Layer 6 of a small transformer language model trained on English Wikipedia (15 layers, counted from 0, width 128).
Take only the direct path to the model's output, skipping the later layers: a vector added to the residual stream pushes a token's score in proportion to its dot product with that token's output vector.

Output vectors of the tokens that the questions are about. A number n stands for n times 0.0027.
" ===\n\n": -123 245 145 275 147 -11 -55 117 183 64 -89 172 91 22 74 15 -67 -84 -95 245 -56 92 -106 -299 64 84 -17 -109 90 -118 47 -81 163 -130 -147 213 -176 -176 -12 232 63 83 55 181 -74 -83 34 -136 84 192 51 151 -110 -107 33 -17 -152 -254 146 -85 -148 168 292 32 101 46 -132 -154 72 230 -40 -118 15 -88 -168 -334 -103 -80 -69 -43 97 232 58 54 118 -60 -169 82 161 94 30 -173 122 33 28 108 -94 -36 -64 -120 -57 44 -91 125 23 -106 201 -193 -162 60 -149 -15 -136 -147 76 -223 87 -54 -111 -15 -46 -141 49 -44 88 -8 137 -52
"ible": -235 125 100 250 -65 -79 -61 -232 144 103 119 143 -90 58 281 -250 101 -23 -47 -3 189 4 34 -151 -79 -104 102 7 206 -138 -52 -218 225 -372 101 32 -47 -83 -3 241 43 -19 80 -64 -47 10 -3 -106 -162 15 -38 85 -43 -255 87 -142 -12 -367 -20 -141 92 130 190 66 27 49 -71 -8 109 -7 -32 -22 -91 -62 26 43 -11 31 -280 59 15 71 51 58 80 287 20 -3 -185 260 53 -8 151 169 55 -36 -149 61 -103 -11 77 -22 -250 175 119 -33 -19 -121 -222 -24 -129 56 39 31 89 -186 -211 108 171 260 74 -103 11 96 -38 -63 -3 -87
"aughter": -261 76 79 202 -187 104 77 -130 31 -83 -148 188 18 -158 84 -79 177 -96 -126 47 113 122 -308 2 74 22 29 82 14 146 27 -16 123 -206 0 17 81 -164 21 160 -62 88 -70 -53 -67 124 10 -64 -279 304 23 -191 101 -8 11 -17 25 -459 -159 -162 95 277 241 -48 304 -132 198 -94 11 -34 107 38 -38 -60 151 -48 126 -83 -378 253 84 19 227 -27 60 219 -133 160 2 142 -63 -236 219 347 191 8 -332 62 53 82 -20 -73 87 52 -42 -84 13 4 -347 50 -208 -92 50 -16 -33 -248 -145 27 -75 59 59 17 -79 20 210 -35 -66 -307
"'s": -26 76 -138 208 112 30 117 4 13 8 -55 -50 -10 67 117 123 23 186 -143 -195 -93 6 76 -166 -20 114 -154 -81 16 -81 27 131 -5 -111 -56 -86 101 -97 15 27 7 -3 -60 -26 -36 73 -13 -4 11 68 -18 -54 -97 -109 8 -262 185 -1 -18 4 -127 107 63 67 145 -65 101 -54 -154 -75 115 67 -90 199 -11 -62 -28 -78 -132 66 -36 112 -20 154 -65 48 -247 -106 71 -5 -14 -38 53 -4 8 38 -8 99 -17 162 50 7 87 -45 97 20 151 29 -129 54 101 -55 -5 -85 -70 60 -61 -10 93 -116 -99 15 -42 31 118 -94 5 -34
"ches": -258 124 174 103 33 -156 35 -15 -266 -60 -130 172 14 -69 -25 -11 -32 -51 140 101 88 -161 47 -169 16 -97 89 -226 90 -155 178 7 98 -45 -55 288 -84 -196 36 253 -89 -82 114 -81 -22 -83 3 -268 69 255 -49 -101 -129 -29 14 -181 -58 -91 36 -194 81 -97 218 -25 172 116 35 114 72 31 16 -96 -44 93 234 -83 33 -24 -266 -139 170 -47 144 -132 -158 -61 -25 -65 308 87 26 -59 156 153 177 196 -33 -115 -42 68 -72 -64 157 -214 -100 -89 -63 -180 -389 -25 -186 77 46 106 139 -130 -406 133 74 236 111 139 -62 101 302 101 114 94
"ebsite": -327 166 292 127 -338 -36 15 60 138 101 75 215 -117 -242 72 -64 196 73 148 -41 54 24 142 -186 -61 16 -21 -102 64 -79 -105 -15 189 23 176 73 -130 34 -97 213 47 -56 -50 -153 155 -74 112 -116 4 -21 -158 -162 18 137 171 39 -11 -450 -83 -72 101 165 -11 261 199 -187 48 -87 86 -64 49 11 155 -131 103 -243 -70 -74 -353 103 478 111 62 20 188 -189 -40 110 97 -37 123 -294 115 113 234 48 -49 -81 -81 -114 39 -277 30 -83 140 -109 146 -164 -329 47 -75 -67 24 -15 130 -103 -68 -11 57 -154 2 -130 -153 94 216 -34 169 -202
" Some": -99 83 30 169 24 -69 -143 -96 -32 155 -66 55 -133 2 183 -142 -21 -1 -53 -3 52 -6 -222 -154 36 87 -6 78 72 -22 88 58 82 -6 38 103 -92 -135 41 37 123 -170 82 -68 -46 19 54 -193 133 140 -93 -1 39 7 -6 -53 -97 -31 -107 -189 103 99 89 64 -25 27 7 116 -159 86 -67 -101 -52 37 39 -171 79 45 -144 42 140 235 73 -6 206 86 -40 121 92 62 -54 -135 119 275 49 263 -50 76 38 -84 -111 33 13 -39 -84 -130 43 -53 -301 -23 -132 -58 17 -33 79 -150 -94 113 168 100 -70 -36 -55 95 -96 -141 36 -187
"ateg": -213 153 -14 -10 -100 -150 -149 76 -39 186 52 192 -23 -36 45 -181 74 96 37 -10 1 90 -150 24 23 14 -90 -69 138 -94 217 66 128 -241 45 60 -16 -228 247 139 65 -34 257 14 -59 138 49 -48 -169 -34 -159 47 33 48 147 31 -9 -289 -152 -97 230 213 92 70 33 -77 -63 -36 -9 -18 13 -54 -126 23 205 -117 84 114 85 -29 8 111 -26 -45 95 -130 -106 117 125 38 74 -260 180 216 160 88 -122 234 -88 -14 -6 -90 -66 45 -76 -117 -57 -114 -403 82 -129 -171 -290 -138 68 -193 -46 134 -56 65 -161 104 78 95 121 -225 223 -32
" and": 95 19 32 46 -27 63 51 77 -28 -39 14 31 24 -2 -49 50 -28 1 -51 -116 -6 1 -161 63 88 -29 -23 30 -95 -163 18 140 -84 -63 1 -123 12 135 -161 7 -42 7 -37 51 16 64 -79 1 26 0 117 66 -73 5 -48 -288 -19 52 -85 133 -116 20 120 -47 -6 64 -6 44 -224 80 91 -68 5 -48 5 66 -9 53 19 -4 19 -59 -40 151 -78 78 70 -97 66 -2 -201 79 -45 -140 -89 -70 -59 -79 -78 -1 88 130 44 156 57 -13 29 26 24 -44 139 1 -66 -20 17 17 -21 -126 69 55 45 65 67 -55 -26 89 148 23
"’s": -112 104 -38 197 -10 14 70 43 -13 30 -53 88 -30 1 187 21 57 168 -135 -147 -30 -10 35 -162 -29 112 -134 -60 84 -102 62 82 55 -213 -68 2 126 -134 72 96 58 -57 -37 -75 -27 86 6 -83 24 142 -83 -65 -54 -114 46 -269 143 -156 -112 -7 -4 78 118 70 162 -52 120 -73 -117 -92 105 67 -27 131 17 -129 56 -145 -200 183 63 176 14 152 31 63 -254 -44 89 21 6 -106 92 124 55 139 -48 115 72 48 -60 19 -46 -64 103 -30 125 41 -274 64 -37 -16 13 -137 -83 -6 -153 -4 174 -55 -142 71 -167 140 64 -155 31 -78
"ify": -211 -18 151 179 -315 -35 -51 26 125 99 -9 39 -232 -119 -145 -24 -6 -208 -165 204 95 65 -105 -245 -275 14 209 -192 151 -131 -9 -155 21 -50 127 164 36 23 253 261 130 -34 110 243 -62 -27 187 -240 -52 254 -117 137 95 41 -45 -151 26 -344 41 81 -59 -84 236 140 -12 -320 233 -77 64 174 -42 -60 -97 -76 -7 -250 84 -239 -263 76 55 165 136 -135 174 98 68 5 148 -29 44 27 270 149 -81 274 42 97 -87 133 -44 119 -78 153 42 -129 31 -60 -232 112 -213 125 -9 -89 -234 -32 -118 114 -67 59 145 -121 -6 200 -53 -30 -168 -208

Output weights of attention head 0. The head adds the sum of these rows, row i times number i of z. A number n stands for n times 0.0013.
o0: 188 58 97 20 -52 98 -104 20 187 25 188 49 -64 69 -18 259 100 126 -138 42 29 -125 90 -94 198 -5 -14 -81 63 -121 -21 201 -77 153 -27 -35 105 29 81 -87 46 -88 -34 120 190 168 -40 180 -124 62 -52 -12 128 -131 47 -85 -87 71 -19 189 -189 -119 -59 -186 67 -103 77 -41 -183 62 -8 21 160 -90 -97 -45 -66 -245 -61 -165 72 23 35 -169 -133 39 -7 -40 -11 -157 12 34 188 28 -44 69 -115 38 -121 104 118 5 -135 5 -95 -1 -65 224 -166 -83 -6 -66 -135 31 -155 122 -38 234 -172 -255 191 152 -193 -36 -61 -58 35 98
o1: -115 -142 -346 201 -150 -37 116 -180 -35 23 132 11 5 223 -50 81 150 -49 -5 -75 -223 114 -246 -47 203 126 55 -103 -212 -224 4 -35 225 40 -45 -193 132 -66 -74 -85 -36 -11 14 49 -306 -158 9 -157 220 12 -85 -142 22 62 33 77 163 -143 208 -98 16 46 -115 156 104 91 48 -46 62 -61 171 209 38 -43 249 -102 27 -23 -119 233 -104 -81 -15 93 45 -47 8 147 106 -166 192 89 62 -65 13 -232 52 8 88 -78 176 -69 154 116 -42 32 29 -281 -18 -97 173 16 -98 132 -30 -30 55 18 -154 218 -64 -141 -171 -162 -19 131 125 61
o2: -69 -38 -17 -117 -53 44 52 -56 -154 79 -31 25 -10 -8 -89 197 208 -79 -235 -60 -5 -126 -264 55 -23 59 111 130 32 -79 -124 137 57 -75 -133 76 -8 46 55 -5 195 -77 -204 160 -60 -104 152 136 -63 286 -24 157 8 95 -101 -11 -152 -43 81 325 -6 -50 -37 10 -244 31 -158 164 70 79 -79 -127 316 41 59 184 35 120 211 -41 -31 58 125 204 -13 193 257 -146 47 114 -184 -123 -71 -97 -1 -262 -173 159 -24 48 -97 -14 15 220 -171 -82 175 69 21 20 216 -272 -196 -16 9 -138 -155 -38 -54 -7 -207 -12 17 -28 -156 149 11 -243
o3: 477 3 21 87 160 15 -38 -22 -60 -239 95 71 -22 240 132 -238 -6 -38 -38 -12 0 82 -181 168 5 58 -130 -187 -306 -227 -34 -161 113 98 91 11 80 -99 63 81 -277 -177 43 159 -247 288 -37 75 171 -47 -131 -167 -107 -52 -74 -46 106 30 19 -303 34 143 147 -54 229 -14 -343 -134 182 40 3 4 -102 156 116 117 107 112 -158 -101 15 -140 48 67 98 -56 35 -118 66 125 192 29 -16 72 90 56 -49 -22 86 57 -56 112 -141 -21 -21 -39 -42 -118 -126 213 -69 28 -65 132 96 -68 4 47 -175 -100 -116 -15 -33 148 1 -25 261 -244
o4: -3 -72 132 -60 -75 -119 -19 -78 40 102 -47 42 -23 120 114 90 51 162 -50 36 137 -262 194 -49 -63 251 -69 52 44 -104 -140 -41 -64 181 -100 -176 -25 -84 -76 59 3 226 -82 68 54 131 22 76 -222 191 109 -127 -4 -278 168 -121 33 -71 55 -84 117 27 -135 -286 180 33 -21 48 -79 -68 101 -62 -102 209 -123 -221 -45 157 -20 227 -62 -109 56 39 -31 123 47 -142 32 -31 -41 -155 55 54 -38 300 -14 49 -181 263 -232 -64 79 -188 -19 165 5 -96 93 -94 225 -116 -51 33 -253 150 89 164 -96 37 -40 38 24 203 20 -131 -58 -216
o5: 19 76 98 47 205 43 73 -74 17 -141 113 79 257 79 6 -60 144 23 -74 -115 2 -222 205 -302 -29 -39 20 165 6 84 -155 -60 97 4 -141 -20 -63 79 82 109 -190 128 -10 68 -131 -30 -72 -47 3 154 29 160 125 -232 -102 -58 -32 -67 -13 -150 -109 73 -94 -134 83 11 -23 27 170 -44 -74 113 -35 -173 1 62 -113 -9 57 -177 -11 153 167 -145 -111 15 -73 -150 -18 -15 6 -81 321 -10 145 -22 -29 -78 36 40 15 -99 95 -176 64 -186 -84 198 25 74 14 -45 17 -5 1 2 66 -6 -29 57 -45 82 -81 -32 37 26 84 -5
o6: -97 77 -97 250 -9 139 100 -38 -168 15 92 -73 -39 -20 -73 -3 64 -67 26 15 -120 -84 -319 -111 138 -124 182 138 -85 -19 -206 73 109 -87 -72 -46 92 29 -2 -19 -15 -299 51 -18 -35 86 110 -265 115 116 -91 -112 117 -150 70 -63 -5 180 -49 15 7 -129 0 32 -10 -62 95 39 -117 109 -68 25 71 -158 -33 18 158 168 83 15 -244 -10 115 79 -265 133 -23 228 -11 161 -46 161 -149 17 -156 -74 215 -12 89 23 -86 148 135 -5 57 -209 -65 -59 -56 -103 137 15 31 71 -25 126 -37 38 -11 141 -53 -28 18 -96 125 0 -62 65
o7: -95 147 72 7 84 91 -77 -125 -216 39 -38 25 283 -29 -17 -52 -52 59 65 255 16 -35 42 -71 -23 64 -181 -34 63 16 -14 -44 157 136 12 -34 -101 51 -4 -49 -4 -57 -30 -97 -64 54 -56 38 173 67 -21 13 -114 -260 -107 -87 144 29 127 57 24 7 -24 101 0 -104 -209 174 98 -14 -40 43 -222 -60 -237 40 -18 -88 -20 -67 138 1 51 133 -91 197 143 115 25 176 -228 -16 15 -76 -164 65 40 7 -37 150 25 -113 -212 17 -32 115 4 -233 116 -150 -44 42 52 -11 -36 14 226 59 -12 -36 0 71 -62 -41 -11 -42 -52 149
o8: -103 119 -9 84 201 94 44 13 -16 69 97 -129 -12 -67 82 68 -140 -7 -35 128 85 -44 -61 -62 11 78 -90 38 -61 -110 125 -15 3 -22 -107 -54 -9 5 177 73 -67 23 -179 -213 -17 -17 142 -1 52 -114 -120 115 -23 22 -8 -48 218 44 -20 -16 102 -30 83 73 55 -141 -133 -41 171 42 -137 40 25 60 101 -129 -156 -216 -158 166 70 36 -54 153 -173 77 76 141 -90 128 99 -119 -43 107 -57 -63 2 85 6 -135 -209 179 43 34 16 -149 103 123 40 29 74 -90 7 172 -233 -95 299 -127 14 40 -310 -79 83 -110 47 -128 31 -49
o9: 186 213 73 -153 22 -149 28 -22 88 29 -74 133 -216 -95 42 222 53 -138 83 -27 32 127 169 -3 102 -103 99 -50 -17 50 -135 -37 140 87 84 65 -85 -152 -56 243 -66 58 -55 37 -60 -6 173 41 -103 -271 -9 -22 -54 4 72 -40 -60 66 29 -103 260 -70 55 94 -41 -161 -162 8 -15 6 196 -337 -65 -66 21 67 28 -185 -119 -109 -27 -192 7 -87 -238 -9 114 52 -175 -54 -56 -36 -49 -371 238 193 -183 110 -85 -152 -102 68 20 -76 -9 -25 -218 -44 224 86 34 327 60 -8 92 -201 115 25 72 207 -94 204 218 -250 -76 18 227 168
o10: 18 73 -14 19 264 52 2 -62 -79 -101 61 63 -84 -17 -184 59 31 49 75 123 -212 166 83 -147 -276 73 -125 152 -3 56 4 -208 158 12 -132 -37 83 -62 101 226 -191 91 -251 182 41 -9 72 -83 114 178 -12 -122 -34 86 -187 107 69 -263 31 -30 17 58 72 20 33 133 -128 -69 182 93 -242 -64 48 -59 -63 -31 86 -235 -79 126 -83 117 -24 -303 -16 -126 86 -203 87 27 29 -37 356 123 -307 225 194 147 69 -29 63 -48 30 54 55 -81 80 -146 11 -108 -114 61 172 49 146 1 175 50 -171 -141 -115 -37 29 -46 -59 -89 -16 -42
o11: 55 -84 222 24 -111 5 186 -2 144 131 -203 41 -42 135 158 -2 -36 -145 -153 200 -23 45 -118 -66 -116 89 47 -8 -56 127 -64 348 85 -180 -92 12 -166 -64 -80 56 -41 186 -47 -49 -30 171 -152 -112 40 47 -75 87 118 -116 -94 -126 -96 115 -21 -54 -127 -97 -2 182 51 22 -76 -66 -1 85 -291 106 -13 200 1 -18 107 -12 189 96 -85 42 -84 61 17 72 10 18 -103 50 -79 -12 22 -47 -77 105 66 92 79 29 -9 -136 5 -22 -26 -248 -175 131 -139 -62 -168 96 46 114 -131 47 -100 -50 60 181 40 -123 81 53 69 -14 -84 7
o12: 159 52 -2 -214 -38 -69 213 -124 -138 -6 94 88 -67 -13 -140 4 -26 75 -107 -117 58 68 21 222 -3 -25 21 128 -47 -149 102 -204 -42 86 22 -91 60 -40 -81 -54 -168 187 -207 -283 -54 -198 -218 30 187 -92 -135 -26 -30 -57 83 -59 -52 -37 19 -90 139 36 -101 -113 277 -118 -187 107 14 8 137 107 145 -63 131 155 102 -63 41 37 -58 -22 -45 -95 -4 56 4 167 0 79 168 231 -22 -58 -23 -15 -87 -19 72 -178 2 -62 112 -100 -126 66 12 34 143 134 58 112 -26 141 60 -83 -73 -90 -47 93 100 37 -77 26 49 76 -31 65
o13: -59 53 15 24 66 144 72 68 231 -122 108 28 -96 144 -61 -44 26 183 94 111 -14 153 -45 162 -28 -13 56 -95 -98 -286 137 55 49 116 109 -83 15 53 -24 -120 219 70 6 -139 -79 -49 76 179 274 -74 76 -64 -36 93 -66 163 23 -53 -62 -163 -140 16 -72 45 17 -90 2 -123 -164 -57 49 29 9 -83 -97 -148 -1 -257 -75 -26 -54 16 50 117 25 -149 77 40 219 -22 313 -62 43 53 -115 -106 17 12 22 -35 74 -130 66 28 105 70 -9 -31 -2 57 -153 -29 -55 -58 -14 -188 -72 -8 -85 -136 44 -145 -164 25 115 40 -33 -102
o14: 65 -72 -54 35 -149 -25 12 88 264 -152 -119 148 101 -6 81 -38 -156 -27 76 -325 40 50 33 -144 31 3 -113 145 4 -119 -5 64 -49 48 99 60 -233 229 146 44 -72 147 -20 -100 103 104 -179 -141 17 23 48 111 -33 -138 230 -156 -55 57 104 101 -49 -104 16 94 -200 158 -151 49 -264 -32 201 -128 -138 132 21 105 -95 54 -123 64 -38 5 12 37 136 78 -92 26 63 -222 -17 48 -58 -107 130 148 50 152 -165 85 -42 -26 -143 110 70 -302 -134 91 -21 -108 -110 151 -117 179 -45 173 -11 31 85 1 49 16 75 -33 -125 4 5 42
o15: -123 -132 -75 -24 135 128 64 -185 59 -92 -81 105 -10 37 161 -268 -36 139 -74 -7 181 184 157 -26 -139 135 -336 21 17 134 -174 -163 -70 -97 -143 41 -8 66 83 70 60 117 54 1 -60 -41 -83 -100 20 -141 133 -100 -91 52 15 129 -92 -73 142 -276 54 76 -43 155 4 73 141 107 212 20 -22 68 -43 24 -15 -69 -18 21 236 135 62 96 228 191 -45 -51 110 -220 -41 18 -23 -12 93 45 32 99 -22 -60 -157 109 -61 -165 50 -95 -254 -68 -60 -143 41 67 -35 117 35 -215 34 -123 -29 -115 -79 -40 -30 -88 221 -132 195 -104 9 159
o16: 126 11 -15 -168 19 -225 45 63 71 -123 23 23 112 -139 -8 230 -91 86 -99 -258 126 38 -46 -56 -57 -81 127 -69 15 -28 -34 43 339 24 -143 -205 -181 -251 -54 -50 190 76 17 140 -107 -108 159 0 58 101 125 35 -63 -24 104 54 52 43 35 -66 87 68 36 -115 65 -101 -135 124 -96 151 -39 -36 -111 -137 -42 -10 37 219 8 -179 20 126 -101 63 -82 173 152 -187 55 53 148 -110 -118 13 -62 -189 -152 135 -45 -15 -190 131 -60 -167 82 240 -181 8 -16 -9 54 -5 -76 33 119 48 132 34 91 0 -25 -1 -44 0 -90 65 132 89
o17: -107 12 87 -62 -64 -33 193 20 105 51 220 132 6 191 -85 303 -22 11 -267 -41 52 -121 0 -94 84 137 123 -34 -120 -51 26 294 -43 -71 -120 -42 111 52 -23 102 -35 -154 -161 -97 164 -46 -53 -20 -268 211 58 -41 -68 43 -54 -317 100 75 122 182 -21 -67 33 136 70 26 157 56 -137 -146 258 -98 39 -45 127 -110 65 96 -52 -89 144 74 -117 145 -13 4 -105 -1 -123 18 -10 20 8 -133 -110 -24 25 -13 -110 -19 -91 64 -39 -73 -28 -87 7 20 66 -6 -120 -10 -43 -114 1 100 -76 -21 -58 78 -24 62 -25 31 7 -83 76 -90
o18: 87 -267 24 46 26 -136 1 -1 -263 -222 123 29 -25 43 -185 -94 18 -82 -200 204 -29 92 162 6 -31 197 67 -130 -10 162 -112 -83 -133 -249 16 -116 -111 -42 19 -54 31 4 -61 87 17 10 -31 301 12 24 233 10 99 194 80 -144 184 -23 99 195 41 -72 21 70 89 -8 152 -94 45 42 -54 130 128 -106 -122 -144 -38 -121 -65 86 167 173 143 -108 9 147 176 -119 36 175 32 -66 -138 166 -49 67 -60 139 -191 10 -48 -2 39 -78 35 -30 28 103 -168 -218 80 -101 137 -198 -10 -54 193 38 -187 -43 -18 7 -222 165 -138 -107 -86 99
o19: 55 57 -110 181 69 -10 63 283 86 -98 2 -14 86 151 -17 66 -119 -31 38 -257 -120 -183 139 -67 100 -21 47 129 47 -115 -76 -103 5 -48 11 -206 -31 41 29 -109 -43 -153 -17 -3 -28 83 163 78 -47 19 29 115 145 116 27 46 57 75 -67 -106 63 -104 50 -223 13 137 -146 -65 -12 160 87 -20 166 -138 -81 2 -173 -90 -31 -48 13 173 45 -93 -24 120 -21 -119 66 99 -49 -121 94 98 130 -116 122 -18 171 267 -98 -35 -75 -15 114 -76 171 -111 -55 -51 178 -270 53 -30 16 26 -164 -55 36 -33 18 -44 -12 -99 -65 -10 -76 -93
o20: 6 18 -128 52 141 25 23 80 144 -127 99 8 106 96 138 -183 -50 85 -127 34 -18 -169 -93 -124 -18 49 4 -141 -6 20 -75 146 -35 -80 -2 -31 -23 137 -125 -49 146 -212 63 -57 -15 -96 -101 -4 199 95 -47 95 -102 -90 -43 2 8 -52 85 -47 -129 -136 84 22 167 180 100 71 -36 302 115 -17 -65 20 -21 250 -20 39 -78 -174 167 152 -318 -23 -116 174 -86 21 -117 -118 182 212 -11 -13 207 -80 53 -250 22 -257 6 8 9 -89 144 -248 -98 -119 32 -32 20 -58 18 -93 112 0 19 -76 234 62 21 -26 135 34 56 -33 -109 -37
o21: 13 145 -169 65 -35 -99 153 102 -49 56 -142 167 -5 -152 280 -14 48 105 103 -62 58 213 63 -35 -54 32 -133 -151 -71 -56 -42 -94 -143 -8 -21 -137 -26 -103 80 -70 39 -20 -30 31 123 -109 43 304 -178 119 7 -45 -35 90 -48 -53 171 -11 -6 -82 71 82 -111 -35 -22 85 100 135 61 161 -82 -122 -48 169 24 -7 -140 124 -82 -157 -170 -63 88 -38 -112 -168 -128 -85 221 25 111 57 -97 114 102 146 104 149 79 -216 105 -21 -74 100 -24 -130 -29 -214 -100 49 28 142 -53 31 31 -81 165 -194 -123 8 145 -108 -145 -28 23 166 -62 -37
o22: -139 -153 -55 61 27 -178 -35 62 -22 182 -137 9 12 52 6 22 58 103 195 37 -240 -158 84 -66 -96 -50 -87 -92 50 167 35 26 -16 58 45 75 -13 18 124 -16 45 -77 -21 13 -46 116 -107 28 16 -151 60 -151 -62 6 -165 99 140 -187 -115 66 117 91 -72 65 -9 -60 -55 44 -55 -273 177 -8 22 55 59 33 -161 121 -130 128 219 -58 54 -137 113 -71 -156 -41 -78 57 52 -81 340 -48 246 -103 -147 113 -96 82 142 -75 27 2 119 59 -58 -145 -11 155 -49 97 -30 14 8 89 41 -44 86 -104 8 -163 -138 63 99 209 -196 -18
o23: 103 41 12 -103 -108 10 100 52 30 -189 7 -34 -116 54 -159 125 82 88 145 65 -131 159 132 -93 14 -9 -212 -15 -62 -103 -60 -77 -35 141 16 -74 179 84 -16 17 -50 78 -139 30 18 -192 -95 -162 -23 192 31 -276 103 -132 77 -157 -17 19 -91 174 -9 -191 -180 0 -1 -81 -11 -34 -2 -31 -65 103 -45 -175 46 -181 -22 -1 -31 180 22 -116 -189 -43 74 88 7 -4 4 -92 282 -17 108 119 -53 4 -19 -25 53 19 -3 -62 48 -122 -147 172 99 74 106 -23 -60 14 61 216 -28 65 128 -100 152 39 57 -20 142 -108 268 92 86 -75
o24: 72 132 -81 -241 -180 65 -86 -32 -71 43 -206 -54 26 12 10 49 -74 -221 28 -163 17 181 -116 -61 -105 -50 -21 -56 231 -85 -29 -105 113 61 6 236 -116 49 -30 65 69 -65 34 -71 -59 -145 36 15 32 -42 -80 -67 22 -44 15 -34 -29 -9 -200 33 -24 -191 55 53 -27 65 91 -51 82 -9 8 24 77 192 -97 -206 27 -49 126 269 64 66 -162 29 87 89 -59 -144 -220 -36 58 181 222 -128 19 66 -30 210 -39 229 71 -171 -24 -222 78 32 246 -103 -70 -37 -217 15 -15 92 111 -50 15 -27 89 13 186 62 117 -156 81 153 25 122
o25: -123 -14 -93 66 -166 250 94 -105 78 70 9 -114 76 145 -142 59 -290 33 -119 -45 -55 110 -25 62 229 -17 138 -10 -70 -101 164 101 -181 113 130 -271 69 91 -52 -37 179 34 15 -14 -112 34 32 72 61 -132 37 93 253 -68 67 -134 154 -59 -113 -64 -114 169 -189 13 -56 87 60 -150 -61 65 99 251 14 56 -92 -52 -135 -252 -35 -138 -154 24 -84 -6 142 60 -199 -53 59 256 23 -12 -197 -195 -85 -71 -247 188 45 -59 107 151 135 -38 113 95 -32 19 -124 44 183 107 -62 -19 -92 -24 -73 16 32 -10 217 -63 -56 -58 -58 71 44 24
o26: -220 -103 -88 115 32 -160 221 113 -40 61 -38 4 -76 140 72 -18 -217 -45 28 -160 104 -28 -211 111 150 199 -120 149 -43 -73 -136 10 -156 -215 -184 -177 -9 -1 -261 -86 47 14 65 50 42 -33 20 11 -9 -102 152 89 232 -20 -49 -196 30 -14 75 -96 82 83 -37 187 31 69 305 148 -32 89 -104 -156 15 105 128 104 211 -13 170 44 -112 67 119 -271 -70 -17 -115 51 92 -88 63 -111 -116 55 -257 -34 41 -10 -123 -9 -44 114 29 27 -65 22 6 -64 120 216 221 232 -156 -122 30 -10 -70 -46 16 73 -126 84 -137 90 -64 87 -98 75
o27: 121 100 -25 262 0 65 126 -67 -71 -62 2 -100 58 123 148 17 -76 -87 3 -30 177 -4 105 120 19 37 71 -85 78 57 -77 227 -66 -35 141 -145 65 -249 -3 -99 154 -15 -60 -16 -122 59 50 -100 162 -211 118 -58 24 -182 78 -61 73 62 189 236 -14 25 26 -68 -6 8 -140 223 -24 -17 43 24 -35 1 -169 -111 -53 -71 -22 -57 -254 43 192 -7 -91 253 -111 -61 51 7 -73 53 24 -52 -112 -46 -196 -41 88 -40 -126 -56 125 38 -2 -22 -84 -106 -26 -72 34 57 231 -62 -49 -29 -26 44 -95 -6 35 73 -232 -3 -128 112 12 -73
o28: -2 82 40 97 68 76 195 131 -188 -72 14 100 -144 48 -58 -147 105 31 66 -36 96 -67 -84 9 -68 96 106 -131 -10 -165 33 -177 -19 90 15 77 -70 -62 -135 71 -253 190 -36 -128 -74 -90 85 -42 -47 74 -69 -27 109 -11 110 -112 -242 -11 -249 -38 23 63 114 -77 137 75 8 251 6 129 -147 -54 91 -115 241 -74 -49 253 -7 -38 -51 -113 -25 55 134 -81 -15 139 54 -62 -67 -109 -233 -8 -3 -84 -107 -90 -18 104 87 -7 127 -91 -124 10 33 -174 52 22 131 -79 -48 -133 71 -15 -68 -38 -33 -71 107 145 106 134 188 129 227 -123
o29: 8 179 -174 -321 -24 156 60 -94 26 33 -7 -8 -123 -114 -128 -22 260 -45 65 110 212 -39 -82 -121 91 -176 5 22 234 -9 -297 40 84 -25 -103 -161 -193 61 -110 87 117 -129 90 -98 -78 153 73 88 -13 9 35 -44 -5 5 -12 100 17 85 -183 196 -99 -1 101 -46 -323 68 78 -93 179 60 -109 -91 -110 47 -94 56 -132 205 -29 -21 79 -59 -22 153 -57 176 114 -148 -88 -58 22 -25 145 -114 95 3 -114 26 113 -30 -119 -44 38 -179 190 -187 54 -93 -40 -29 120 -119 71 -162 80 70 -56 142 54 64 14 56 86 187 81 115 -169 148
o30: 12 -107 88 -113 83 93 38 13 40 -62 95 -198 16 130 80 -110 -155 132 -127 -118 18 159 36 -8 55 194 -137 -36 -21 -147 -4 -178 -118 138 -16 -212 13 -98 96 70 -121 33 66 18 0 -89 -78 -38 -157 304 -71 -115 54 83 136 -96 118 115 6 -25 27 -271 -40 -84 13 131 19 54 138 100 -12 -32 -94 4 -17 174 15 -12 21 -5 59 15 -55 -24 50 146 -12 -23 -89 -97 77 -41 -15 105 76 92 0 40 158 61 -91 35 -1 -88 186 53 123 -21 -159 41 -100 -124 -30 37 -51 79 -40 -39 10 -55 -108 -90 -16 79 170 -238 219 -221
o31: 47 28 -144 190 -33 5 1 -20 -128 244 -96 -51 -107 -67 164 -20 252 26 -155 -297 67 130 -148 -150 -187 97 8 65 91 30 49 -50 59 -67 -27 -61 134 -168 -98 -147 -131 -102 101 86 146 -29 -59 135 25 -25 -58 -19 187 147 -63 -65 133 170 -138 -25 -88 58 -88 73 -44 79 97 159 -253 -109 71 -81 -65 -12 -158 57 -86 147 152 33 -76 29 -8 -117 -115 -49 -1 -155 117 171 -25 94 -48 325 68 -83 -208 -86 17 55 71 -54 -30 46 -52 2 193 -47 -46 -2 109 -121 246 -154 58 -22 -228 -45 -18 182 82 51 -171 50 207 39 52 -147

Each question shows a token from some text and the vector z that the head gathered there. A number n stands for n times 0.0062.

" no": 50 15 -61 83 -8 16 27 -80 -48 68 49 -11 -48 48 284 -64 -108 32 -96 134 -78 48 156 -63 292 206 23 209 -32 45 47 98
Which of these tokens does it push up most? "'s"

" the": 253 104 -61 118 152 40 22 -99 -72 -106 154 -87 116 -153 7 33 90 64 -10 27 99 -311 126 -130 3 244 -90 82 33 22 -96 -12
Which of these tokens does it push up most? "'s"

" Al": 50 35 -151 -5 -165 143 -179 105 62 124 9 -28 99 66 120 110 -39 -54 -80 7 59 70 80 -180 15 -41 -96 221 -45 72 78 -73
Which of these tokens does it push up most? "ible"

"/": -79 -96 79 99 41 1 -126 3 -77 30 144 -66 -39 42 21 -62 109 29 84 39 29 41 -46 -2 70 -84 -68 43 31 -11 5 37
Which of these tokens does it push up most? " ===\n\n"

"y": 29 -180 -17 62 -28 -201 -103 47 -35 19 106 -61 119 -6 8 -40 42 91 90 65 50 71 -40 77 8 -20 5 19 8 -89 135 103
Which of these tokens does it push up most? "’s"

"th": 133 54 56 63 179 19 13 -236 136 -96 -42 -183 -37 -107 -97 196 71 81 -15 314 89 -89 -115 67 47 41 -15 -41 17 73 29 61
Which two tokens does it push up most, strongest first? "'s", "’s"

" of": 0 -93 39 38 -4 -31 56 -56 0 41 106 -3 25 -47 89 -46 26 40 48 85 31 9 -84 -180 -12 110 42 79 53 -19 -18 144
Which of these tokens does it push up most? " and"

" added": 29 -5 -44 21 140 -84 60 49 -15 77 16 112 -47 -43 168 -108 98 95 -22 -40 -30 -63 -107 -5 51 98 -19 39 -107 52 -25 17
Which of these tokens does it push up most? " and"